Layer 8 of a small transformer language model trained on English Wikipedia (14 layers, counted from 0, width 96).
Take only the direct path to the model's output, skipping the later layers: a vector added to the residual stream pushes a token's score in proportion to its dot product with that token's output vector.

Output vectors of the tokens that the questions are about. A number n stands for (n - 500) times 0.0027.
"uthor": 454 480 172 592 181 221 366 520 412 595 802 408 668 658 253 681 392 323 570 692 589 490 73 524 792 538 364 484 467 349 450 685 433 701 532 766 393 524 740 379 638 217 473 450 460 458 733 397 630 362 278 918 637 676 113 370 613 626 587 754 735 418 318 282 353 541 369 946 390 827 590 395 322 709 544 361 561 429 668 724 615 622 651 558 581 474 452 578 481 329 535 379 396 622 565 383
"ember": 598 723 254 818 452 554 637 575 378 634 505 878 416 286 398 542 495 414 321 426 455 696 358 500 914 316 703 242 630 223 183 525 289 427 227 479 679 560 416 414 626 246 503 452 343 518 598 140 675 414 411 783 792 473 408 579 490 609 692 579 698 527 495 30 365 535 474 382 350 604 404 560 354 526 522 411 605 708 678 556 311 357 546 819 650 382 309 629 397 490 557 414 386 273 523 561
"idge": 722 586 299 710 379 586 406 832 491 553 757 693 681 317 528 534 548 319 643 354 624 661 309 315 743 353 753 81 437 564 522 430 640 508 584 443 424 327 578 490 464 300 446 550 421 627 639 574 443 813 263 607 575 626 654 394 689 577 714 372 457 492 366 472 263 500 556 461 375 693 542 629 504 374 551 626 657 226 470 745 555 363 438 606 836 246 472 629 355 487 311 420 702 378 428 271
"aged": 495 528 280 518 381 139 645 612 305 541 611 630 403 362 374 624 290 677 656 598 326 500 310 412 600 466 811 448 214 495 504 333 639 414 322 407 697 284 500 391 630 175 456 539 193 391 573 473 302 533 355 391 594 562 654 250 398 817 484 785 327 474 368 222 381 355 561 325 623 674 519 372 348 346 604 395 570 376 761 698 543 553 446 593 510 406 462 604 623 295 289 732 470 299 533 557
" won": 565 632 328 661 416 428 429 441 497 280 552 730 667 391 518 416 522 608 582 514 368 471 448 296 496 482 555 420 516 347 503 627 516 681 691 460 524 507 376 387 489 490 427 517 586 673 622 444 593 511 318 684 422 458 625 240 447 555 327 362 711 551 369 235 422 683 515 408 472 611 507 437 467 496 523 598 559 419 442 315 395 597 482 628 543 313 334 577 547 627 659 497 489 535 330 599
" species": 280 553 390 514 394 159 500 749 285 695 829 604 580 569 337 531 618 323 362 770 431 586 621 546 981 597 549 277 455 314 467 465 491 360 455 629 563 314 547 353 107 232 532 370 410 680 644 747 486 550 417 538 519 705 426 436 693 354 626 554 697 482 193 359 574 500 483 839 430 584 535 500 477 417 475 470 353 621 418 535 649 675 556 716 567 413 420 475 669 108 278 127 541 586 669 198
"ay": 579 534 434 688 537 550 664 587 644 518 765 424 510 304 406 740 753 472 583 390 569 577 423 568 428 527 515 576 486 615 653 589 732 639 337 472 370 429 521 511 727 402 442 477 263 602 468 242 387 365 447 474 643 442 594 755 653 644 462 530 412 591 367 508 372 657 599 384 611 568 570 657 457 592 489 490 484 370 826 562 489 365 421 705 369 314 465 668 366 529 304 404 616 527 343 539
"ham": 443 622 383 576 308 563 239 720 432 370 412 303 547 365 406 505 375 143 629 634 187 672 352 428 393 614 519 341 626 490 431 730 549 654 353 350 500 423 758 462 378 557 511 673 127 496 760 459 459 549 672 570 850 458 678 201 549 814 308 510 667 513 271 554 396 597 350 532 355 562 858 703 468 738 484 438 669 453 411 628 519 388 380 719 731 554 353 384 296 463 202 444 460 192 317 485

Output weights of attention head 2. The head adds the sum of these rows, row i times number i of z. A number n stands for (n - 500) times 0.0016.
o0: 301 710 510 288 428 377 280 484 419 374 521 370 635 416 434 783 480 430 609 436 450 683 303 701 314 558 475 468 408 500 364 527 615 550 386 425 541 686 413 538 623 229 744 290 745 407 305 441 283 573 430 411 581 605 768 563 614 458 265 533 621 513 272 641 542 377 414 625 778 302 483 497 267 255 445 465 681 583 364 597 149 363 551 153 275 706 445 585 753 653 602 575 635 663 489 461
o1: 578 306 401 749 594 143 717 584 519 689 596 295 656 328 488 207 412 492 494 527 323 310 358 455 456 438 569 768 518 618 491 582 535 607 187 435 522 738 499 524 328 502 396 513 545 645 333 445 519 581 395 537 546 372 381 375 593 564 526 491 674 556 555 680 455 305 632 289 383 575 730 487 615 551 534 310 344 867 511 412 429 245 407 426 355 764 340 296 630 538 849 312 378 414 509 621
o2: 368 515 628 466 502 790 313 528 384 280 382 543 723 609 665 156 637 557 597 356 396 445 440 433 428 554 512 668 809 451 382 442 393 635 636 699 478 524 683 406 774 320 368 687 575 493 553 507 721 544 481 427 257 337 467 490 351 285 543 511 844 344 652 781 511 344 453 448 350 335 803 721 495 637 852 580 398 435 356 494 619 307 589 612 477 578 559 379 628 448 565 315 403 619 251 386
o3: 499 473 638 376 634 353 459 361 638 723 516 664 678 730 479 485 465 292 572 389 487 343 199 353 490 468 423 493 480 278 506 603 475 435 366 583 667 486 451 844 688 356 635 558 656 357 477 287 384 497 373 498 371 469 646 577 538 568 456 468 478 535 552 337 434 586 552 492 491 370 558 515 320 494 500 594 348 507 700 453 459 567 563 588 509 259 513 713 581 577 308 314 634 238 735 431
o4: 485 523 521 374 634 531 678 473 636 592 477 518 670 683 482 332 529 638 842 411 317 498 419 346 675 753 309 454 575 509 708 645 668 354 587 611 322 359 415 508 495 215 538 540 497 700 610 357 545 732 497 535 581 451 499 595 80 510 399 554 680 411 483 572 418 549 411 465 570 357 344 672 359 551 517 646 370 683 454 498 606 718 591 696 739 478 368 534 412 472 530 553 596 497 318 759
o5: 450 308 828 257 531 392 357 452 540 406 339 551 580 560 450 435 602 363 355 646 412 467 732 472 462 520 558 147 543 539 498 364 556 469 466 577 599 355 493 571 636 657 640 532 510 638 683 585 361 384 592 605 367 446 526 609 316 354 557 276 581 576 615 695 591 516 525 651 587 573 667 463 595 284 608 812 582 438 441 704 297 314 221 873 619 685 476 536 626 354 498 373 733 205 302 461
o6: 336 653 428 680 602 437 550 547 461 332 475 326 598 713 623 345 329 643 491 297 524 282 646 561 535 778 503 805 383 173 280 558 388 547 365 455 765 482 513 690 562 358 766 639 290 553 520 537 466 433 332 729 697 503 625 824 362 300 648 481 534 429 249 526 595 576 565 384 585 427 346 337 689 480 352 512 878 549 451 621 423 422 468 591 718 281 525 430 613 494 420 518 390 598 692 477
o7: 322 489 401 649 632 264 259 576 487 675 366 428 525 444 589 797 442 478 679 485 374 674 361 529 419 653 588 760 491 266 589 697 465 425 445 645 325 553 435 851 459 436 477 574 392 478 297 349 341 582 529 378 283 805 492 443 394 451 338 379 437 381 556 676 801 536 307 667 437 386 588 188 585 440 271 583 264 600 602 818 441 698 507 541 682 610 654 552 263 368 364 407 538 497 650 423
o8: 588 383 466 481 231 303 34 650 413 458 489 443 436 609 692 499 284 523 419 611 499 711 368 678 642 415 354 679 411 421 633 610 408 577 453 554 724 424 625 301 443 515 530 224 344 628 405 672 433 610 753 578 531 673 586 386 579 205 563 553 441 340 670 487 633 317 507 445 515 563 517 638 345 591 371 488 285 579 377 272 649 496 381 396 610 593 551 651 635 352 534 617 660 497 405 447
o9: 453 487 478 563 640 438 427 679 546 490 385 332 474 787 341 587 454 599 576 344 625 513 517 452 581 469 465 678 582 557 488 399 324 443 189 454 441 524 702 401 448 554 382 473 652 243 421 518 749 514 437 499 499 477 491 375 721 594 376 363 370 692 513 680 613 547 335 493 316 612 493 670 551 409 429 449 561 421 372 429 687 484 507 137 636 518 468 561 718 303 562 463 331 380 260 320
o10: 561 422 497 389 444 683 560 286 648 386 119 578 147 534 576 251 314 660 283 259 613 388 543 267 760 415 504 375 795 700 622 445 407 505 675 422 590 437 572 507 301 544 711 551 537 395 504 509 748 235 563 601 424 479 639 577 431 599 597 419 600 683 526 598 272 467 477 553 541 418 551 731 246 475 608 621 416 527 332 515 651 497 496 557 529 718 590 572 441 570 510 272 278 375 441 715
o11: 430 500 679 485 790 226 483 391 461 414 691 556 380 574 530 176 316 499 677 613 468 711 392 607 499 409 598 583 604 623 596 548 566 746 356 687 456 346 334 615 650 522 582 476 506 376 371 545 438 501 485 456 633 485 496 417 562 571 382 564 290 525 440 353 507 607 471 835 529 203 565 493 589 616 436 456 425 535 747 359 577 719 554 728 497 462 550 449 460 656 569 517 419 533 805 570
o12: 628 596 526 565 471 626 800 226 570 322 254 454 581 378 440 424 443 618 738 160 570 535 434 554 342 343 851 514 389 478 344 679 410 508 618 671 636 458 785 661 825 219 409 574 602 376 434 458 515 624 323 406 618 507 468 639 407 510 577 328 714 608 373 385 552 573 472 198 644 326 641 546 534 567 396 503 326 404 358 431 331 165 709 571 670 385 552 472 446 483 423 465 650 521 559 537
o13: 567 546 364 473 474 609 738 529 491 535 387 613 345 574 594 578 577 603 609 437 491 471 346 350 600 408 548 734 467 268 372 417 616 386 289 401 530 497 649 642 384 244 595 445 374 401 408 565 201 469 286 463 643 172 537 588 645 186 595 317 390 395 604 318 414 501 453 377 597 423 492 639 513 679 665 491 719 480 587 376 463 638 501 686 335 411 576 450 451 568 699 457 595 577 505 382
o14: 588 488 426 470 596 96 346 794 472 406 579 426 715 446 438 372 452 660 441 559 421 576 515 499 459 589 849 436 368 353 498 504 605 410 574 561 421 593 587 682 405 582 662 605 513 255 512 387 401 594 570 520 596 460 386 595 579 511 415 632 558 424 459 471 628 477 296 544 595 475 477 373 466 344 545 498 624 771 530 409 407 630 452 604 280 463 620 209 477 685 369 495 412 360 468 600
o15: 400 412 573 584 513 786 648 505 636 521 517 695 293 604 477 562 519 487 626 348 562 650 494 302 566 563 799 632 516 502 755 482 560 350 518 413 615 495 486 684 439 603 616 466 387 656 548 450 731 242 390 715 714 469 629 611 336 564 463 402 407 614 332 639 510 678 519 508 511 577 292 417 545 462 316 457 578 597 380 565 438 355 718 512 446 543 452 478 583 396 783 326 487 318 414 632
o16: 411 478 355 508 335 416 383 542 546 403 521 468 513 441 729 578 615 718 494 481 822 670 484 564 546 433 390 630 458 385 508 513 261 447 669 345 429 329 578 348 367 629 519 493 300 322 243 596 385 530 622 635 617 517 669 662 655 576 566 217 504 553 480 505 557 410 691 472 837 431 668 535 354 309 296 690 369 583 522 583 816 630 359 602 598 312 532 337 619 414 390 553 794 479 525 405
o17: 562 461 473 339 536 390 509 811 728 429 409 472 484 410 571 474 559 453 765 602 437 566 608 517 480 295 486 353 750 365 656 792 550 541 433 400 406 512 544 492 351 603 238 504 651 511 697 421 690 651 603 708 517 688 424 273 521 536 483 349 528 342 840 444 608 527 715 440 264 561 337 678 580 611 520 419 421 626 436 461 487 457 594 705 467 619 495 143 396 586 503 503 604 469 231 682
o18: 421 504 652 395 505 439 449 505 668 525 475 382 580 277 405 348 624 568 529 352 655 458 554 194 511 633 379 347 329 420 419 483 483 255 620 500 613 675 447 422 526 463 449 644 353 453 597 520 502 455 306 666 357 490 664 622 578 516 464 460 597 515 682 572 647 486 582 340 550 448 524 727 323 418 592 272 599 730 380 543 570 661 342 207 532 308 336 626 404 517 617 877 541 813 438 369
o19: 418 227 554 669 569 455 466 408 624 845 526 501 525 513 682 429 687 308 381 425 273 384 495 542 735 358 757 506 488 439 376 562 633 300 217 539 531 532 548 433 335 201 597 541 335 492 556 398 492 489 408 573 261 565 399 655 304 531 512 284 473 556 527 569 380 494 632 156 546 459 513 607 273 659 520 509 370 160 439 321 421 856 392 376 592 410 527 561 348 722 286 520 367 400 323 537
o20: 558 516 495 576 582 429 525 398 744 414 377 408 556 496 583 413 533 579 723 257 647 454 629 377 525 353 463 449 332 346 545 456 567 584 629 617 524 577 507 697 554 483 554 483 368 345 204 434 566 500 549 302 622 480 357 746 469 453 374 667 623 565 390 620 741 540 636 509 608 495 358 556 550 278 417 590 512 290 359 332 668 625 278 518 237 534 403 305 613 556 629 392 612 763 691 426
o21: 433 315 327 464 392 390 424 608 364 389 478 382 410 210 293 416 564 708 325 620 456 470 503 596 490 444 423 596 499 496 379 778 433 632 559 674 540 472 425 814 566 247 490 552 602 557 478 465 503 589 479 768 523 536 466 458 614 492 294 179 307 508 480 582 538 520 552 629 424 495 473 616 471 476 525 445 684 619 342 703 360 501 421 566 443 436 662 692 505 860 391 312 420 335 565 721
o22: 588 545 372 619 435 358 663 440 617 219 666 324 667 330 352 359 449 963 484 720 657 588 306 381 556 632 480 417 554 157 470 404 587 613 573 339 494 529 546 408 470 577 571 487 621 544 272 212 576 358 495 174 757 411 602 380 396 547 744 665 458 383 367 181 610 544 366 454 653 369 559 507 419 399 620 430 626 379 688 274 282 792 449 325 533 532 350 549 585 611 511 494 236 422 639 576
o23: 545 680 415 471 402 483 635 288 600 482 429 565 659 432 542 405 462 264 642 638 482 690 513 727 492 507 436 531 653 533 607 485 731 672 820 595 671 696 675 237 548 570 392 382 322 518 433 468 349 654 370 729 558 687 612 389 437 681 410 539 569 396 770 490 599 477 460 552 422 394 525 327 629 470 537 472 656 567 464 616 405 564 500 611 484 603 377 515 590 350 281 442 443 751 502 285
o24: 503 406 424 381 516 362 527 665 615 341 493 587 582 652 582 500 398 990 542 417 693 350 264 513 522 350 629 712 429 755 502 432 605 451 646 281 321 381 427 402 531 398 651 476 432 631 469 370 701 641 601 527 448 299 573 542 333 633 517 538 505 444 447 461 642 438 570 429 569 463 563 516 542 497 697 245 558 577 593 620 556 430 560 621 313 432 307 586 530 438 457 438 361 226 303 539
o25: 626 473 490 377 434 625 637 595 538 388 448 440 474 695 363 601 617 267 357 572 375 347 375 301 673 451 615 436 471 679 468 610 461 736 422 521 435 345 427 616 537 402 496 614 543 425 658 373 419 451 560 335 663 494 701 393 279 527 472 288 615 746 438 727 522 586 569 573 219 514 682 576 573 503 806 644 465 610 564 467 519 454 340 555 434 669 488 480 351 358 592 365 492 596 507 267
o26: 507 408 396 593 353 415 499 670 508 586 737 272 570 415 485 549 727 468 427 701 465 317 526 482 278 592 175 498 603 649 454 654 436 370 672 417 507 384 549 566 737 524 320 260 294 371 659 494 483 496 603 644 646 455 369 621 438 704 386 456 475 192 659 446 665 498 464 540 400 425 519 523 382 468 433 566 729 256 465 444 449 458 396 555 537 626 594 591 419 454 497 403 517 679 442 497
o27: 372 533 679 465 561 485 358 421 477 574 502 683 549 507 601 422 467 513 593 716 574 480 615 470 615 352 385 440 575 754 459 561 464 446 541 482 525 499 566 337 323 253 690 152 533 605 453 377 514 556 461 404 438 427 675 454 438 576 385 584 329 655 433 408 246 294 410 565 604 442 588 711 497 623 773 508 505 583 499 518 471 610 714 381 724 459 467 525 397 602 624 540 493 544 424 803
o28: 553 567 429 629 541 453 458 573 574 418 580 387 667 470 516 632 816 694 364 585 512 449 272 471 563 425 525 554 435 404 383 357 611 743 524 567 544 622 408 378 734 676 522 582 704 403 549 597 511 467 414 630 549 566 578 385 304 775 586 456 627 528 447 568 713 702 490 782 703 696 610 597 758 561 613 580 561 366 450 448 471 721 544 674 581 598 518 327 658 578 564 416 432 423 345 369
o29: 586 462 461 330 661 287 329 196 456 496 471 491 617 460 398 338 288 462 542 494 440 597 268 436 258 624 293 587 324 406 498 811 578 603 409 643 545 501 434 378 361 252 487 534 383 478 388 679 688 423 568 440 379 646 579 632 564 635 436 459 362 793 574 579 465 465 501 464 399 711 280 648 612 500 739 461 438 552 701 582 425 570 387 598 221 420 598 725 473 603 492 655 359 555 617 661
o30: 566 342 455 381 379 583 408 692 558 635 336 356 366 673 820 736 571 425 457 290 460 356 435 464 609 414 460 498 615 678 210 427 580 480 447 545 565 402 503 581 552 432 500 506 628 676 668 531 497 667 465 634 688 647 588 556 474 615 627 335 633 623 452 419 617 441 401 593 685 601 657 543 693 502 669 286 616 304 563 496 576 381 390 390 529 359 574 407 511 86 605 511 340 540 805 607
o31: 583 445 521 606 558 730 488 302 562 428 253 422 571 385 615 483 254 547 394 545 326 163 637 571 486 559 466 470 366 390 427 422 629 653 688 456 572 551 407 353 493 646 431 505 486 413 532 553 500 475 490 632 487 649 597 384 385 629 342 654 686 274 438 527 511 698 522 591 481 691 345 470 584 654 850 396 401 249 476 703 456 422 400 550 436 463 647 614 640 617 453 523 481 777 668 286

Each question shows a token from some text and the vector z that the head gathered there. A number n stands for (n - 500) times 0.0053.

" first": 498 216 398 380 462 650 562 426 372 369 678 542 624 286 357 568 597 663 514 496 496 530 499 446 581 487 516 340 632 109 387 416
Pushed up most: "idge"

"ular": 522 502 472 511 477 418 536 558 443 512 538 538 526 483 484 428 476 492 511 530 527 478 531 522 476 492 523 453 516 527 535 575
Which two tokens does it push up most, strongest first? "uthor", "aged"

",": 526 497 448 366 386 552 664 592 496 499 485 449 585 485 487 566 539 515 399 355 469 455 507 609 541 614 580 342 575 449 487 587
Pushed down most: "ember"

" In": 467 386 567 465 545 571 421 487 445 544 517 419 509 503 579 606 586 495 352 568 495 516 599 604 547 599 524 466 474 512 548 529
Pushed up most: "ham"

"v": 469 434 591 542 548 479 577 579 483 488 489 497 388 481 565 565 543 388 504 480 480 416 387 441 457 541 528 497 566 548 525 483
Pushed up most: " species"

" name": 469 440 473 431 448 523 528 516 406 436 593 523 541 456 489 457 563 522 438 446 466 528 549 535 496 556 529 542 545 465 546 469
Pushed down most: "aged"

" e": 496 564 380 522 419 610 563 601 508 519 524 490 480 493 394 531 500 550 447 518 638 491 531 524 501 466 502 324 518 428 477 480
Which two tokens does it push up most, strongest first? " species", "ay"

"The": 504 390 495 439 558 521 431 423 452 504 497 383 535 509 633 465 622 522 500 513 525 494 645 642 605 586 422 486 536 464 583 501
Pushed down most: "uthor"

"and": 449 525 430 485 521 519 536 477 500 509 508 501 437 468 582 516 566 500 416 482 474 580 549 581 478 501 571 493 515 514 516 542
Pushed down most: "idge"

" As": 490 351 577 451 531 594 299 465 466 584 471 393 508 514 689 548 583 493 362 589 471 554 696 628 559 625 530 543 392 521 567 494
Which three tokens does it push up most, strongest first? "ham", "idge", "aged"

" st": 503 524 457 439 434 543 606 585 458 410 484 441 562 486 553 519 530 528 434 417 498 505 514 604 520 557 469 400 522 544 494 624
Pushed up most: "ham"

" in": 461 524 487 571 480 472 505 624 321 472 486 602 521 516 593 548 547 531 523 575 578 530 571 532 563 507 512 504 513 567 471 528
Pushed up most: "ay"

" s": 516 550 416 470 477 436 494 495 402 498 510 523 438 456 514 467 453 522 493 457 494 416 615 520 506 468 511 468 567 482 528 463
Pushed down most: "idge"

" he": 498 513 390 524 440 505 416 358 382 483 604 470 585 425 461 527 461 563 412 532 529 609 665 504 444 527 462 524 497 543 547 519
Which three tokens does it push up most, strongest first? "ember", " won", "ay"

" me": 535 501 460 492 447 462 463 464 405 497 541 479 482 526 532 475 469 507 461 445 460 472 610 546 567 576 474 558 556 509 510 477
Which two tokens does it push up most, strongest first? "aged", "ember"

"us": 668 545 489 582 566 324 317 592 513 581 324 687 400 370 618 451 526 615 508 571 653 523 534 513 348 405 424 340 506 348 295 418
Pushed down most: "ember"

" ch": 465 469 470 498 573 455 471 503 402 465 532 472 455 491 617 511 556 509 456 458 521 458 532 533 522 456 448 511 517 566 536 470
Pushed down most: "ham"

"\"": 484 394 462 465 533 528 499 511 436 467 541 508 522 484 537 417 550 505 492 513 488 509 553 530 564 470 455 479 515 400 527 423
Pushed up most: "idge"

" the": 465 458 489 528 539 565 473 419 408 476 409 450 408 518 628 494 521 437 446 497 540 473 543 631 525 502 516 515 584 444 556 488
Pushed up most: " species"

"ings": 532 440 528 523 530 450 569 530 410 449 446 442 517 476 546 476 543 454 515 551 475 476 662 524 602 403 485 411 412 390 470 505
Pushed up most: "aged"

" E": 513 437 486 400 527 517 399 456 466 509 574 374 500 439 550 539 540 507 455 500 452 491 603 543 540 633 487 574 506 510 446 402
Which two tokens does it push up most, strongest first? "ham", "idge"

"id": 477 500 470 520 533 554 549 458 509 410 551 516 433 530 470 440 416 504 408 468 497 487 407 487 468 421 449 489 570 509 537 426
Pushed up most: " species"